Layer 19 of a small transformer language model trained on English Wikipedia (23 layers, counted from 0, width 128).
A neuron's activation on a vector x is GELU(gate . x + bias) times (in . x + bias), where the dot is the dot product.

Input weights of the MLP neurons that the questions are about. A number n stands for (n - 500) times 0.0018.
n22 gate (bias -0.115): 663,589,490,456,620,641,514,345,510,378,623,448,657,414,636,476,618,363,446,697,596,367,442,592,490,540,270,429,671,469,595,489,331,267,645,418,348,277,767,387,346,592,412,451,668,582,609,644,539,510,620,531,649,615,298,631,397,398,400,546,430,674,500,612,274,604,475,451,411,311,590,493,454,372,514,613,724,470,419,500,479,368,355,388,313,591,594,482,587,422,507,458,451,593,296,525,650,622,536,423,447,634,540,451,435,606,514,380,517,347,469,414,764,551,711,458,646,535,357,410,371,585,416,686,493,614,532,655
n61 gate (bias 0.004): 398,476,541,563,559,528,401,571,500,466,353,838,273,470,558,560,541,493,535,251,469,638,451,729,732,592,589,469,572,416,482,280,276,570,510,399,393,655,437,358,326,486,521,241,443,426,429,527,465,555,372,537,594,514,500,517,561,462,541,406,679,520,633,370,493,304,545,435,514,404,388,438,466,429,541,493,699,527,435,618,527,548,546,468,659,428,419,552,500,361,467,552,362,518,390,576,614,694,486,640,337,483,401,355,557,321,701,635,611,752,629,465,377,460,552,424,224,593,555,571,701,527,657,379,667,616,539,348
n79 gate (bias -0.076): 260,543,692,559,557,554,383,521,605,382,334,556,569,426,713,469,588,682,416,562,518,471,562,626,332,676,571,507,428,647,641,434,371,230,34,406,463,420,591,259,511,187,354,716,413,456,567,689,608,678,619,346,576,581,475,395,545,486,595,380,407,631,497,436,467,580,461,496,373,724,595,568,643,627,436,364,375,448,440,359,419,564,534,382,525,379,683,547,496,367,610,593,568,365,417,561,590,528,647,607,388,448,467,668,424,493,630,529,542,682,408,384,545,715,532,446,362,665,536,521,521,452,418,572,584,507,588,468
n81 gate (bias -0.071): 426,309,530,390,497,512,450,474,476,410,480,654,348,326,479,700,562,557,466,509,399,527,481,394,662,435,577,515,640,521,463,602,320,408,533,345,683,535,552,503,393,563,410,536,406,362,659,547,579,387,648,618,418,488,485,503,456,476,592,543,512,607,628,578,343,442,545,441,509,500,463,356,512,461,359,548,479,558,346,497,361,438,463,460,536,298,358,624,568,440,526,331,355,570,494,573,570,521,293,357,433,479,438,674,320,548,421,376,576,460,393,588,347,666,497,569,372,560,766,515,681,572,524,425,491,653,552,395
n127 gate (bias -0.022): 438,520,454,516,144,434,435,390,409,425,575,506,517,500,559,506,455,493,348,668,413,434,463,417,397,426,399,606,632,303,541,500,510,309,470,473,616,542,660,530,529,503,487,555,506,463,575,616,383,539,626,755,457,474,414,570,642,415,494,373,737,728,261,601,278,507,427,614,754,369,544,596,497,338,513,566,428,510,552,703,629,604,285,577,483,409,260,623,456,593,393,540,765,372,561,420,500,627,442,461,344,529,375,655,538,503,500,344,413,547,494,547,516,580,546,421,697,540,454,568,448,452,660,464,510,413,419,520
n140 gate (bias -0.066): 490,490,548,543,503,590,445,449,409,390,598,592,510,574,503,527,602,428,489,423,461,297,397,528,601,451,531,514,454,449,744,301,559,461,528,293,372,426,441,285,668,453,517,452,615,489,314,537,455,534,608,308,479,387,632,444,500,648,503,553,555,497,563,743,341,353,528,405,623,308,620,531,745,514,193,337,668,440,540,402,480,650,368,568,493,449,341,180,404,368,536,448,566,563,420,503,490,486,397,777,594,517,408,552,216,476,451,590,510,584,650,637,586,594,711,410,450,400,370,524,459,437,575,293,664,749,465,528
n144 gate (bias -0.020): 367,450,408,341,691,540,572,510,339,320,453,523,386,733,477,529,451,388,432,567,467,375,503,752,545,510,412,378,469,297,404,368,595,520,404,507,306,593,533,556,520,418,549,480,532,544,527,503,603,389,530,497,440,467,450,723,445,549,293,590,411,510,500,418,470,681,405,507,640,497,574,490,513,393,447,536,408,430,752,636,552,780,409,469,530,536,746,580,548,440,301,550,520,554,564,291,375,507,652,389,662,651,392,681,541,632,278,377,413,620,383,510,484,497,477,705,478,632,421,497,523,373,667,460,327,577,392,358
n149 gate (bias -0.108): 418,419,497,503,522,538,475,428,534,363,527,770,662,375,424,475,503,481,566,403,393,621,566,551,344,556,491,548,473,500,543,464,433,243,484,458,474,285,532,336,693,463,529,617,388,510,778,562,903,567,535,406,494,475,420,552,460,516,553,704,538,323,457,535,500,354,628,525,361,729,614,510,532,503,395,474,506,491,380,623,466,708,579,446,510,478,376,574,487,294,396,452,519,370,404,461,630,408,552,541,301,581,513,596,447,334,468,436,643,607,544,458,494,559,487,513,580,503,198,459,617,438,500,404,658,432,448,506
n155 gate (bias -0.044): 366,417,398,536,541,514,597,363,440,497,568,416,648,704,331,576,554,374,524,507,538,398,297,329,560,521,608,589,620,367,458,553,500,493,335,493,609,487,624,425,534,454,432,453,503,677,217,357,541,517,579,533,448,665,616,562,486,490,463,372,415,419,579,439,573,535,367,416,562,392,549,340,531,721,582,377,547,638,514,486,757,658,480,692,459,500,497,455,341,329,614,640,401,608,394,661,814,513,524,534,452,580,283,483,368,561,373,503,716,500,228,507,621,431,473,377,648,452,696,443,476,510,176,565,490,621,545,514
n207 gate (bias -0.012): 424,334,457,425,497,460,488,561,676,432,365,485,469,789,559,485,332,494,363,582,648,441,662,509,615,487,629,509,568,421,510,436,506,468,625,604,685,509,632,671,697,639,463,515,436,449,542,564,503,614,413,567,503,429,575,528,451,398,433,576,587,503,536,383,636,516,531,338,701,515,525,639,308,424,494,491,608,369,377,284,247,454,441,512,369,300,506,534,664,519,702,578,410,525,407,766,488,500,408,491,428,512,331,571,503,615,594,647,488,484,488,560,485,563,571,509,509,550,290,427,567,291,531,370,503,434,494,512
n299 gate (bias -0.002): 494,368,434,448,465,401,660,528,556,472,524,413,616,372,494,389,606,284,552,545,442,452,598,462,407,572,509,203,418,631,556,650,595,477,612,435,664,668,526,426,525,457,592,374,537,601,480,481,468,614,673,627,311,576,670,413,383,668,613,455,427,431,586,705,520,568,529,553,355,326,458,411,348,644,525,401,396,378,670,291,591,519,433,649,321,695,396,516,566,516,518,395,647,669,463,308,608,597,503,535,574,466,484,468,312,420,487,458,652,403,563,571,595,537,615,459,491,344,538,462,607,347,484,634,447,338,419,570
n22 in (bias -0.060): 698,496,754,474,550,624,553,492,542,427,643,603,476,382,358,799,363,647,270,406,461,485,341,593,436,599,408,325,415,455,420,480,330,425,516,429,671,474,535,562,300,601,500,477,383,520,777,628,457,404,325,659,722,485,527,430,192,411,443,728,496,477,545,692,417,571,508,733,590,523,622,701,419,477,357,640,369,459,464,523,576,435,552,373,248,312,631,500,504,352,481,383,752,303,455,570,515,618,206,389,570,549,786,295,448,535,309,597,639,484,584,531,764,676,535,353,668,457,450,420,412,481,481,357,500,673,738,496
n61 in (bias 0.014): 571,702,617,570,569,528,599,557,510,411,474,788,657,470,397,467,534,493,546,409,455,534,412,354,487,563,548,237,595,561,468,465,696,640,580,661,511,540,587,604,421,421,620,411,564,577,514,379,594,459,368,547,747,486,614,329,475,400,280,483,421,418,453,291,405,587,410,633,531,527,412,617,349,466,421,662,531,530,89,705,483,435,249,468,510,350,249,364,432,673,503,621,503,630,437,455,547,459,613,497,517,470,588,476,590,479,378,684,581,531,408,423,503,390,341,538,590,569,709,775,500,513,384,345,534,363,369,441
n79 in (bias 0.037): 743,308,275,309,650,371,392,508,659,508,615,286,316,341,331,520,611,528,438,488,713,581,533,667,615,500,532,390,492,433,639,355,686,381,737,623,633,409,537,248,327,614,564,588,603,393,341,674,696,155,411,540,586,588,581,590,508,536,341,607,427,472,746,384,376,430,209,476,278,512,315,601,512,448,605,605,548,590,538,382,651,412,496,561,443,480,471,639,257,484,547,443,403,488,328,476,653,140,492,412,651,460,396,209,566,609,561,500,614,451,428,508,488,716,593,666,844,439,476,468,568,438,496,536,433,471,148,443
n81 in (bias 0.033): 616,493,493,553,639,313,424,332,493,489,344,601,403,615,773,242,608,544,605,265,244,621,575,463,607,639,326,485,521,453,432,579,441,489,448,504,368,525,441,437,405,466,566,605,514,493,451,682,511,511,371,357,452,518,680,459,508,635,734,515,672,380,638,638,571,545,540,583,381,398,795,379,577,540,463,471,566,458,439,378,676,359,644,517,151,515,421,496,504,441,668,695,607,496,429,511,511,493,549,398,563,768,564,394,380,716,441,566,586,500,561,207,486,464,540,610,535,628,485,767,551,461,558,357,443,109,448,441
n127 in (bias -0.004): 320,524,524,480,400,541,429,386,530,555,435,361,430,578,367,560,409,359,479,629,322,400,535,559,487,613,694,279,543,127,607,504,589,567,451,528,759,638,545,327,626,593,490,609,500,419,504,524,507,606,476,722,535,442,542,632,529,558,686,399,452,657,114,476,395,423,552,612,388,507,342,435,534,432,600,614,462,493,468,430,578,578,632,426,579,343,588,562,553,375,394,528,414,493,477,590,633,527,274,507,583,749,539,634,261,503,601,555,567,650,439,510,460,390,417,431,500,686,671,402,548,540,531,462,376,762,613,610
n140 in (bias -0.043): 452,685,567,428,448,474,496,478,533,362,358,662,413,313,567,612,599,646,481,538,602,590,373,429,537,588,407,399,350,602,251,481,564,530,560,417,469,376,723,647,511,679,672,367,624,160,391,431,617,437,459,599,511,470,282,360,782,299,452,538,343,493,800,682,469,348,496,589,758,537,748,470,623,588,504,515,299,590,559,625,467,430,518,595,425,415,427,300,566,643,389,519,748,504,496,575,315,530,658,641,316,540,485,552,232,605,538,511,482,481,600,519,370,333,489,357,543,290,414,415,311,522,411,425,311,253,534,436
n144 in (bias 0.012): 455,418,402,629,405,637,379,397,407,469,503,445,415,658,566,253,769,346,543,525,447,479,615,645,473,414,378,310,152,503,478,323,511,411,557,450,554,579,425,331,395,621,595,684,661,238,300,781,653,500,380,342,493,424,504,649,449,489,455,553,419,691,565,545,514,357,475,497,550,465,389,346,549,559,325,641,479,520,467,447,686,711,480,365,648,493,550,436,438,659,456,546,324,529,459,458,684,510,651,462,606,445,413,633,717,479,574,564,459,479,465,600,503,483,444,549,568,609,434,434,590,317,479,423,483,536,644,173
n149 in (bias 0.011): 593,663,627,467,477,526,474,489,585,627,496,356,633,404,466,428,478,511,431,485,291,481,161,519,390,496,519,462,425,482,629,350,567,573,924,466,581,555,276,511,463,422,526,292,592,462,333,507,697,645,711,394,621,385,508,307,410,291,437,492,474,470,496,455,197,481,418,630,523,422,672,676,361,607,519,635,705,449,696,428,636,519,475,398,647,459,439,625,539,466,496,534,609,446,373,602,351,392,747,593,409,522,708,556,471,556,424,251,613,702,415,553,467,267,432,643,591,620,175,256,496,543,667,590,471,576,358,372
n155 in (bias 0.015): 352,801,418,454,449,565,476,577,547,588,516,527,441,507,755,513,725,466,367,528,427,705,370,510,460,406,635,476,435,614,706,475,544,538,572,413,475,690,455,393,612,618,561,402,483,462,535,580,548,374,476,577,452,456,493,714,461,507,766,344,609,625,252,575,395,483,760,436,486,588,319,507,633,487,538,493,276,536,582,276,624,466,536,468,589,365,405,666,443,472,497,565,538,357,420,342,338,318,511,575,442,380,690,497,596,497,717,369,520,625,372,493,296,404,640,466,351,705,551,551,703,477,575,527,557,465,370,500
n207 in (bias -0.005): 695,405,333,396,423,463,414,526,507,513,449,497,510,533,333,581,374,634,490,456,405,430,479,527,641,318,517,389,481,365,517,579,540,589,608,558,593,323,415,520,570,476,336,483,366,342,437,562,405,510,463,598,486,520,581,324,504,597,573,343,517,520,568,483,689,599,460,477,705,490,421,524,376,487,423,540,784,410,795,581,484,500,208,629,406,483,600,612,337,547,471,524,722,582,302,564,383,447,493,500,429,641,421,547,334,362,574,652,503,514,579,704,536,471,524,739,630,231,447,487,454,516,420,356,797,592,576,329
n299 in (bias -0.015): 513,537,503,455,597,647,341,395,595,710,516,589,374,490,493,523,484,624,497,565,313,436,579,382,428,586,805,413,446,510,316,476,510,674,507,391,424,281,537,497,603,483,627,536,458,544,569,366,551,566,352,618,503,374,554,645,556,530,431,480,420,513,584,616,254,704,359,755,514,483,377,728,433,487,513,507,437,490,444,520,585,530,718,437,571,424,613,280,614,571,497,386,510,347,448,554,412,503,246,510,429,650,490,641,539,463,449,419,373,412,437,469,655,357,346,332,578,594,523,569,437,329,444,289,396,769,479,698

Each question shows a token from some text and the vector x that enters the MLP there. A number n stands for (n - 500) times 0.0089.

" on": 405,424,517,566,607,322,520,435,450,479,703,376,362,336,484,444,581,572,591,480,400,474,513,484,519,659,450,635,528,480,512,653,608,409,533,547,392,546,571,500,403,315,513,514,422,558,398,299,596,436,502,463,541,411,537,579,458,545,637,316,416,455,534,549,541,469,333,594,405,386,379,546,448,543,628,552,483,612,496,432,595,397,596,475,530,534,489,500,553,411,661,397,498,485,547,621,480,592,554,575,336,557,488,503,550,351,488,469,461,597,499,425,462,537,545,463,480,521,333,548,480,514,495,495,586,438,593,643
The most active neuron and its activation: n299, at about 3

" J": 448,501,419,430,344,503,481,656,437,550,566,439,634,493,609,539,304,553,516,439,596,381,634,468,596,509,517,516,507,538,478,520,421,532,480,454,461,464,451,464,414,533,431,635,482,514,507,407,422,428,489,401,579,540,420,430,490,536,492,450,507,419,658,508,588,481,430,486,643,492,421,517,496,517,509,528,436,470,502,607,447,89,556,549,461,478,565,479,510,498,487,596,505,569,567,546,518,468,499,509,561,467,504,512,474,469,423,470,573,512,511,446,444,548,551,476,535,538,484,462,537,590,467,374,467,499,616,732
Which two neurons fire most, strongest first? n207, n155

" two": 527,457,445,424,545,527,560,549,541,459,691,461,474,469,510,438,411,430,519,508,495,549,513,398,494,464,449,504,326,597,496,471,479,537,487,531,211,478,466,434,373,623,568,528,402,482,435,510,497,509,434,533,490,436,545,447,511,580,563,581,608,566,517,567,455,299,404,457,436,513,489,359,567,623,525,608,401,519,430,554,504,611,487,511,560,478,589,489,575,509,506,461,481,513,593,498,570,585,476,485,588,511,360,459,520,485,452,462,346,500,509,405,392,516,542,427,605,489,509,571,495,529,377,448,485,536,545,845
The three highest activations, in order: n149, n61, n140

" Les": 506,495,608,467,523,459,462,558,490,392,665,542,477,377,515,548,191,462,415,452,439,507,414,521,578,468,508,593,486,686,445,620,386,596,580,548,564,651,492,493,503,510,464,531,560,479,493,436,513,511,445,423,568,423,476,553,567,577,587,422,528,539,490,682,409,513,482,468,544,552,562,494,427,405,596,424,473,471,520,465,535,284,388,566,463,514,547,449,510,466,542,534,573,486,539,748,465,646,519,436,576,451,512,583,478,418,444,539,334,528,428,484,400,333,511,427,369,508,413,570,503,619,400,365,446,480,646,670
Which neuron lights up most? n79

" 1": 453,435,381,525,410,474,468,558,523,502,524,386,385,456,544,511,496,661,496,437,505,666,624,526,517,526,426,540,446,451,498,394,440,451,531,508,431,426,450,589,451,522,423,598,269,506,585,541,437,460,441,384,534,543,549,454,544,422,526,509,569,500,499,367,418,462,487,434,521,587,605,574,548,477,543,606,433,663,476,559,507,423,473,466,590,541,497,445,508,507,609,352,440,423,660,520,453,491,605,546,549,529,512,537,641,480,417,525,558,412,378,539,390,384,495,463,568,400,510,436,417,503,455,528,471,520,489,868
Which two neurons fire most, strongest first? n81, n207

"s": 453,442,449,456,424,453,414,823,459,483,804,436,397,457,508,566,436,546,532,372,458,368,547,438,541,464,526,482,520,449,546,453,581,539,554,437,491,576,431,577,424,518,447,505,528,554,548,547,448,541,546,445,401,475,517,460,506,562,557,460,571,561,494,476,488,436,482,400,471,464,492,406,642,366,630,536,442,597,480,493,365,361,646,535,433,423,412,470,582,507,461,477,506,472,407,470,485,513,520,500,535,528,478,588,569,518,595,515,466,434,475,497,384,541,446,398,602,508,599,487,623,529,431,332,492,583,444,703
Which neuron lights up most? n127

" Jul": 548,459,657,519,527,379,413,696,606,401,615,352,476,479,522,564,275,422,495,496,408,400,417,552,443,442,310,603,401,563,508,527,401,675,574,544,625,516,440,495,503,390,447,498,352,547,342,332,389,411,553,442,484,591,567,531,426,550,574,478,442,520,520,443,430,554,497,554,579,523,551,479,517,424,509,506,522,643,466,486,531,256,557,598,639,431,438,415,481,529,585,546,553,445,503,596,545,482,609,437,684,552,566,542,581,421,537,412,438,587,495,484,376,478,476,458,386,601,429,488,712,501,405,417,663,520,635,552
The most active neuron and its activation: n140, at about 0.49

" |": 482,415,552,469,515,442,465,648,461,481,730,436,502,560,373,494,521,451,526,445,591,560,504,477,520,448,410,473,645,550,415,530,456,527,457,504,488,529,504,603,448,401,547,535,452,476,580,434,282,387,560,492,505,467,466,470,443,493,486,516,572,468,782,515,489,444,456,543,408,530,387,541,482,408,635,545,413,630,409,436,435,331,552,359,366,516,457,428,479,470,553,504,459,538,397,666,454,561,559,494,513,405,547,496,502,465,436,631,569,518,528,494,392,552,521,543,582,490,463,567,496,488,449,486,583,567,480,606
Which neuron lights up most? n61

"=": 412,386,406,529,475,547,481,426,581,574,566,530,535,615,450,251,618,439,435,477,531,527,608,517,530,456,343,593,559,571,522,621,467,466,572,486,446,549,478,534,417,510,367,527,513,525,400,509,511,635,368,426,483,496,529,459,580,465,531,403,483,514,632,488,541,361,540,515,463,540,558,488,480,478,528,519,486,511,392,534,447,535,482,442,532,389,404,504,426,431,519,624,538,458,430,488,417,471,511,596,605,656,587,436,534,407,416,473,565,517,433,427,261,475,415,499,550,442,626,597,561,563,480,467,394,505,578,799
Which two neurons fire most, strongest first? n61, n22

" but": 424,590,415,573,474,485,577,604,556,394,916,474,574,586,404,523,437,389,452,457,370,440,514,413,505,558,351,299,373,471,464,526,511,386,528,582,595,648,581,474,395,524,538,410,608,619,365,427,510,598,486,484,482,568,499,573,528,563,417,515,479,595,475,495,440,407,505,632,494,523,538,428,477,528,418,544,488,468,476,493,544,486,457,443,476,482,512,427,437,582,543,562,523,480,508,513,424,471,537,424,469,487,422,495,493,471,479,395,512,539,399,545,438,466,441,546,549,483,525,615,612,446,474,499,520,606,478,603
The most active neuron and its activation: n144, at about 4.9

",": 428,401,476,514,585,501,525,549,397,414,945,541,465,552,492,519,449,380,485,515,389,521,489,483,519,393,533,462,467,467,517,525,491,464,359,526,543,625,487,517,405,403,447,527,537,679,325,420,471,561,612,494,492,476,560,584,461,519,534,514,536,608,563,533,516,452,423,539,507,553,559,428,441,510,528,607,486,485,553,467,505,454,509,410,445,427,607,396,450,532,607,530,433,472,499,476,505,590,472,464,543,528,418,600,548,418,421,420,580,499,457,536,388,447,489,535,565,512,522,498,576,487,435,424,460,531,452,503
Which neuron lights up most? n144

" in": 475,512,532,377,505,486,404,397,446,457,856,454,343,528,517,517,496,667,464,491,562,527,529,528,443,520,508,565,438,490,406,555,633,482,575,567,460,488,432,521,475,420,532,500,439,470,405,327,448,557,469,439,504,464,586,506,413,457,534,310,442,517,567,561,440,524,594,615,599,479,460,584,504,503,600,507,492,464,388,560,577,406,618,677,524,433,545,530,530,459,632,527,527,495,496,600,437,607,448,466,522,505,495,341,443,476,563,509,371,515,414,512,348,388,503,475,515,497,416,451,390,485,546,560,513,517,504,634
The three highest activations, in order: n61, n144, n155

":": 511,652,566,526,400,673,479,499,469,490,448,694,509,617,315,276,438,548,441,434,517,463,595,497,472,519,382,671,572,430,563,454,507,755,391,410,664,583,402,578,469,423,532,579,513,591,399,302,630,467,477,647,448,355,448,434,582,483,567,483,506,421,470,489,468,370,549,468,425,449,374,620,564,615,603,499,412,527,426,401,583,539,515,508,482,517,503,440,598,581,590,482,563,496,536,626,450,508,400,446,489,384,516,248,650,446,591,510,535,524,437,529,475,513,559,587,398,454,407,444,647,459,355,504,489,521,556,584
Which two neurons fire most, strongest first? n61, n155

" work": 525,539,538,487,506,435,477,357,495,432,771,539,584,405,505,442,345,571,518,480,401,396,433,441,507,593,597,497,470,620,450,504,444,500,546,494,489,589,407,488,466,417,547,627,416,487,635,356,511,538,558,461,471,462,518,596,448,507,617,531,541,658,382,457,456,449,499,549,608,491,349,495,374,494,609,472,329,481,523,462,555,567,592,369,580,345,717,386,598,452,492,432,553,464,374,533,420,582,525,505,497,477,504,660,510,496,532,494,517,493,395,459,346,421,457,597,549,471,429,555,448,477,525,462,543,557,586,655
Which neuron lights up most? n127

" \"": 365,542,483,548,551,477,521,441,521,534,674,506,591,583,460,384,411,516,577,626,423,537,505,622,566,454,471,535,539,494,502,672,465,582,457,451,493,414,567,612,527,505,355,719,542,452,507,588,529,541,431,422,413,502,466,399,386,581,456,432,572,491,731,433,607,476,573,483,488,457,506,593,430,496,478,377,421,548,449,557,458,305,432,521,459,433,367,447,529,371,524,466,405,475,505,497,481,500,500,536,472,544,545,475,476,582,475,437,472,452,394,527,391,409,359,495,428,490,544,631,719,517,453,520,362,457,584,619
Which neuron lights up most? n81

"der": 535,412,409,599,527,459,430,669,539,529,630,349,546,390,506,509,396,501,563,523,416,528,519,539,585,446,463,420,509,499,489,537,630,543,515,534,559,706,512,485,489,538,357,515,422,503,547,537,381,634,585,445,527,496,420,473,511,531,530,434,479,461,429,394,410,514,383,430,465,557,587,568,647,411,537,589,461,369,535,438,539,325,498,540,422,486,517,530,513,485,527,659,519,515,428,612,284,473,470,439,509,457,554,480,544,623,375,486,530,591,336,579,351,373,454,467,469,466,650,432,552,378,507,416,553,680,542,752
The three highest activations, in order: n207, n144, n140

" for": 509,459,491,553,566,452,410,453,445,499,922,446,434,563,493,606,425,491,440,485,471,437,493,481,529,448,556,415,458,373,534,537,426,503,470,574,572,544,479,514,431,510,534,478,380,476,349,440,426,580,582,500,527,484,535,543,516,531,498,387,546,482,572,576,538,457,455,563,446,509,410,498,505,466,485,499,384,447,435,474,402,477,490,498,521,526,593,501,540,547,642,571,517,497,436,565,493,645,417,473,604,555,498,413,456,489,498,456,547,508,408,533,423,449,474,601,503,451,407,501,572,462,460,448,528,477,448,714
The most active neuron and its activation: n299, at about 1.7

"62": 384,554,385,566,529,534,431,542,406,493,840,450,448,518,560,567,449,598,316,479,486,436,542,359,403,486,470,478,422,403,554,485,491,439,461,411,570,709,320,451,418,484,446,543,538,473,503,424,384,448,344,407,408,466,379,547,499,497,660,516,570,596,476,473,545,543,480,463,537,534,515,459,378,486,567,579,498,532,561,483,511,478,576,521,447,557,583,510,618,587,509,421,591,367,495,313,524,552,484,612,444,543,454,516,505,502,512,464,545,580,508,593,434,500,453,561,597,650,564,531,580,554,385,357,507,568,532,570
Which neuron lights up most? n127

"|": 350,469,710,475,480,456,475,637,401,515,679,492,479,461,510,407,399,462,472,462,623,532,471,552,468,549,310,474,613,453,496,542,581,530,479,455,482,564,481,549,393,484,554,458,488,494,502,473,320,367,503,565,524,521,441,410,448,456,467,505,610,608,765,539,452,488,473,469,426,460,496,545,563,461,533,566,463,526,504,474,507,300,532,381,341,546,519,431,419,477,604,554,460,563,398,604,416,533,520,555,537,530,626,473,449,408,553,592,438,458,530,485,336,508,410,617,514,530,450,589,578,595,428,613,525,562,422,608
The most active neuron and its activation: n22, at about 3

"d": 573,593,305,538,470,448,641,521,372,534,625,456,554,383,532,561,489,591,513,395,384,587,529,403,648,537,467,437,633,551,549,519,586,616,553,626,445,509,432,489,410,364,361,573,639,473,482,583,462,429,598,411,469,619,381,488,556,527,471,432,452,486,436,480,435,506,400,490,607,515,615,384,511,455,564,516,527,507,521,540,533,281,693,506,438,421,439,548,596,418,596,609,471,542,392,500,366,538,561,466,464,414,499,554,459,486,537,460,493,518,344,418,287,331,567,437,470,483,641,546,543,524,429,418,551,528,562,681
Which neuron lights up most? n81

" B": 345,472,478,488,457,470,463,824,461,576,657,406,459,327,541,566,362,612,576,391,471,373,593,450,597,515,466,516,453,533,522,527,399,557,562,488,359,493,391,496,364,634,470,598,567,525,407,457,549,486,483,466,425,626,448,374,466,569,567,520,533,492,532,537,553,363,456,484,702,551,508,381,573,565,518,562,423,450,479,559,436,202,500,620,349,420,519,516,633,457,471,587,458,509,575,487,567,599,528,417,611,466,519,525,484,413,512,521,476,453,478,533,474,544,435,463,520,518,489,464,575,536,445,423,445,488,470,661
Which neuron lights up most? n81

" 18": 508,497,516,374,423,608,493,367,522,427,582,369,535,601,680,492,422,556,505,434,427,461,534,550,502,432,469,538,607,417,432,394,434,697,549,462,444,532,199,544,386,502,440,519,452,496,462,388,329,615,394,474,547,505,518,509,521,546,588,516,474,584,518,389,470,493,530,398,610,409,577,458,384,541,562,710,656,543,530,496,662,447,562,712,584,479,572,524,591,502,653,446,685,472,499,549,541,381,559,462,468,533,367,439,656,563,585,426,543,527,502,431,470,425,373,509,488,611,539,523,419,513,198,451,507,564,492,474
Which neuron lights up most? n207

" founder": 383,560,527,509,547,401,544,624,507,422,789,335,559,387,583,459,273,433,555,485,602,506,420,481,411,369,529,512,379,492,452,586,554,568,469,500,375,452,395,384,537,536,451,455,428,494,507,427,505,377,507,477,435,409,529,487,658,555,526,479,491,500,536,475,556,492,440,412,633,585,442,476,508,610,507,602,420,443,501,425,441,451,511,418,475,508,564,426,544,512,578,642,653,591,428,591,498,587,485,598,530,553,478,472,538,521,602,506,528,427,396,534,253,459,591,575,532,535,611,476,586,564,444,357,634,509,473,531
Which neuron lights up most? n155

" No": 441,594,317,452,512,360,513,489,535,600,535,577,636,380,395,575,503,525,433,495,337,348,599,576,521,490,443,544,412,687,554,359,607,511,530,473,454,398,411,475,505,510,520,598,463,590,428,423,599,266,518,398,449,536,532,519,361,529,590,459,542,331,540,429,495,559,328,644,558,617,584,504,540,616,564,553,387,526,554,431,469,509,522,507,422,554,392,638,495,583,504,570,526,408,472,528,481,562,744,586,458,411,459,474,537,427,576,379,357,569,462,437,345,641,553,512,358,520,352,521,460,582,550,450,455,371,599,698
Which two neurons fire most, strongest first? n149, n79

" off": 447,520,518,451,573,446,567,375,529,548,779,436,639,484,510,569,387,531,474,460,469,436,318,398,534,488,544,450,422,519,432,544,473,459,492,440,467,637,453,482,491,284,457,652,279,500,394,409,434,454,612,346,499,498,611,557,616,622,630,492,358,592,451,492,554,471,561,521,491,543,480,639,569,410,457,439,494,444,433,454,578,494,545,427,476,540,512,364,497,439,546,601,437,496,431,515,329,569,539,562,525,620,431,498,469,490,499,449,467,510,408,503,493,380,570,526,473,587,552,599,531,467,548,528,614,535,429,700
The most active neuron and its activation: n155, at about 4.3

" with": 518,483,584,539,562,427,432,495,475,545,914,395,523,439,419,575,466,512,458,519,487,570,515,462,455,446,494,477,485,456,490,736,449,505,471,515,527,502,462,505,419,528,531,460,479,467,482,346,492,461,581,489,493,511,518,501,520,555,527,428,527,349,541,433,591,404,492,550,427,539,418,469,498,594,431,561,369,514,416,450,477,404,472,503,490,479,615,437,538,507,508,485,502,501,473,557,481,733,458,477,578,467,521,507,425,447,431,589,577,538,460,400,347,490,538,475,465,501,439,509,535,558,435,441,535,441,598,661
Which neuron lights up most? n149

" not": 427,535,344,424,346,404,552,415,635,480,845,489,495,489,550,458,441,489,359,453,442,312,550,500,589,456,594,427,407,522,453,524,502,511,471,538,556,536,542,415,491,415,438,575,557,453,474,513,558,598,439,499,516,510,527,515,504,505,511,461,459,532,493,417,426,468,335,525,470,704,685,560,626,388,534,455,376,553,554,592,485,547,463,538,355,636,497,496,430,493,665,516,501,461,458,473,463,622,529,617,541,550,419,412,513,475,473,376,487,489,460,549,560,553,347,607,663,537,386,475,555,486,556,458,481,512,376,568
Which two neurons fire most, strongest first? n79, n149

" of": 594,510,595,503,633,489,416,428,461,498,879,439,491,506,458,550,433,522,409,474,444,490,448,503,487,469,490,528,448,493,548,525,530,538,533,597,496,589,446,498,435,517,508,475,395,454,433,395,571,486,514,494,465,572,477,531,507,532,524,418,475,482,537,546,528,398,460,458,505,430,407,498,515,461,480,541,445,483,417,445,519,516,474,480,516,472,585,447,430,480,569,588,452,495,512,511,514,676,474,486,568,478,447,321,470,584,442,387,444,534,514,453,417,516,471,479,511,511,473,530,463,478,443,468,559,466,515,802
Which neuron lights up most? n22

" and": 557,372,469,639,504,442,480,583,494,524,620,472,595,458,517,575,401,475,399,488,304,538,508,570,542,599,495,366,466,479,464,573,463,357,558,673,417,697,481,529,509,521,418,450,479,407,450,454,488,609,580,547,422,542,472,463,543,599,561,448,538,375,515,482,521,430,372,466,407,536,587,630,631,550,589,438,421,424,464,418,548,492,417,563,396,426,514,423,441,483,600,623,421,593,440,554,371,418,517,488,590,548,549,500,447,556,442,559,484,586,449,562,228,419,537,354,455,430,610,593,517,470,434,461,497,544,585,748
The most active neuron and its activation: n155, at about 1

"Bl": 490,365,491,371,475,467,568,499,441,475,561,439,621,471,379,529,173,422,599,491,546,520,482,655,529,517,565,578,509,422,604,455,489,555,518,483,550,447,378,449,458,509,508,521,486,492,452,486,413,413,496,405,673,522,534,606,482,604,533,573,443,468,572,540,527,524,467,582,421,687,528,702,653,481,551,487,258,463,415,510,489,182,536,576,384,571,542,390,459,503,571,561,407,554,397,498,440,466,539,504,591,375,545,622,612,479,468,442,405,469,467,575,489,429,537,504,502,538,478,485,553,501,507,579,545,467,458,654
Which two neurons fire most, strongest first? n140, n144

")": 459,434,416,580,423,432,462,536,444,533,803,415,472,527,311,437,421,481,514,525,563,440,537,477,513,617,417,462,470,462,499,334,548,508,418,446,663,627,453,594,382,499,534,594,388,440,506,327,443,566,466,384,484,386,447,531,378,515,623,461,656,544,534,503,504,454,478,642,436,572,526,510,469,440,631,510,414,525,555,416,534,351,585,437,519,459,496,489,452,521,464,474,459,523,467,654,478,498,576,507,530,465,488,563,527,408,463,480,521,546,504,615,387,503,428,550,491,587,543,497,448,453,531,436,599,574,530,727
The three highest activations, in order: n127, n140, n61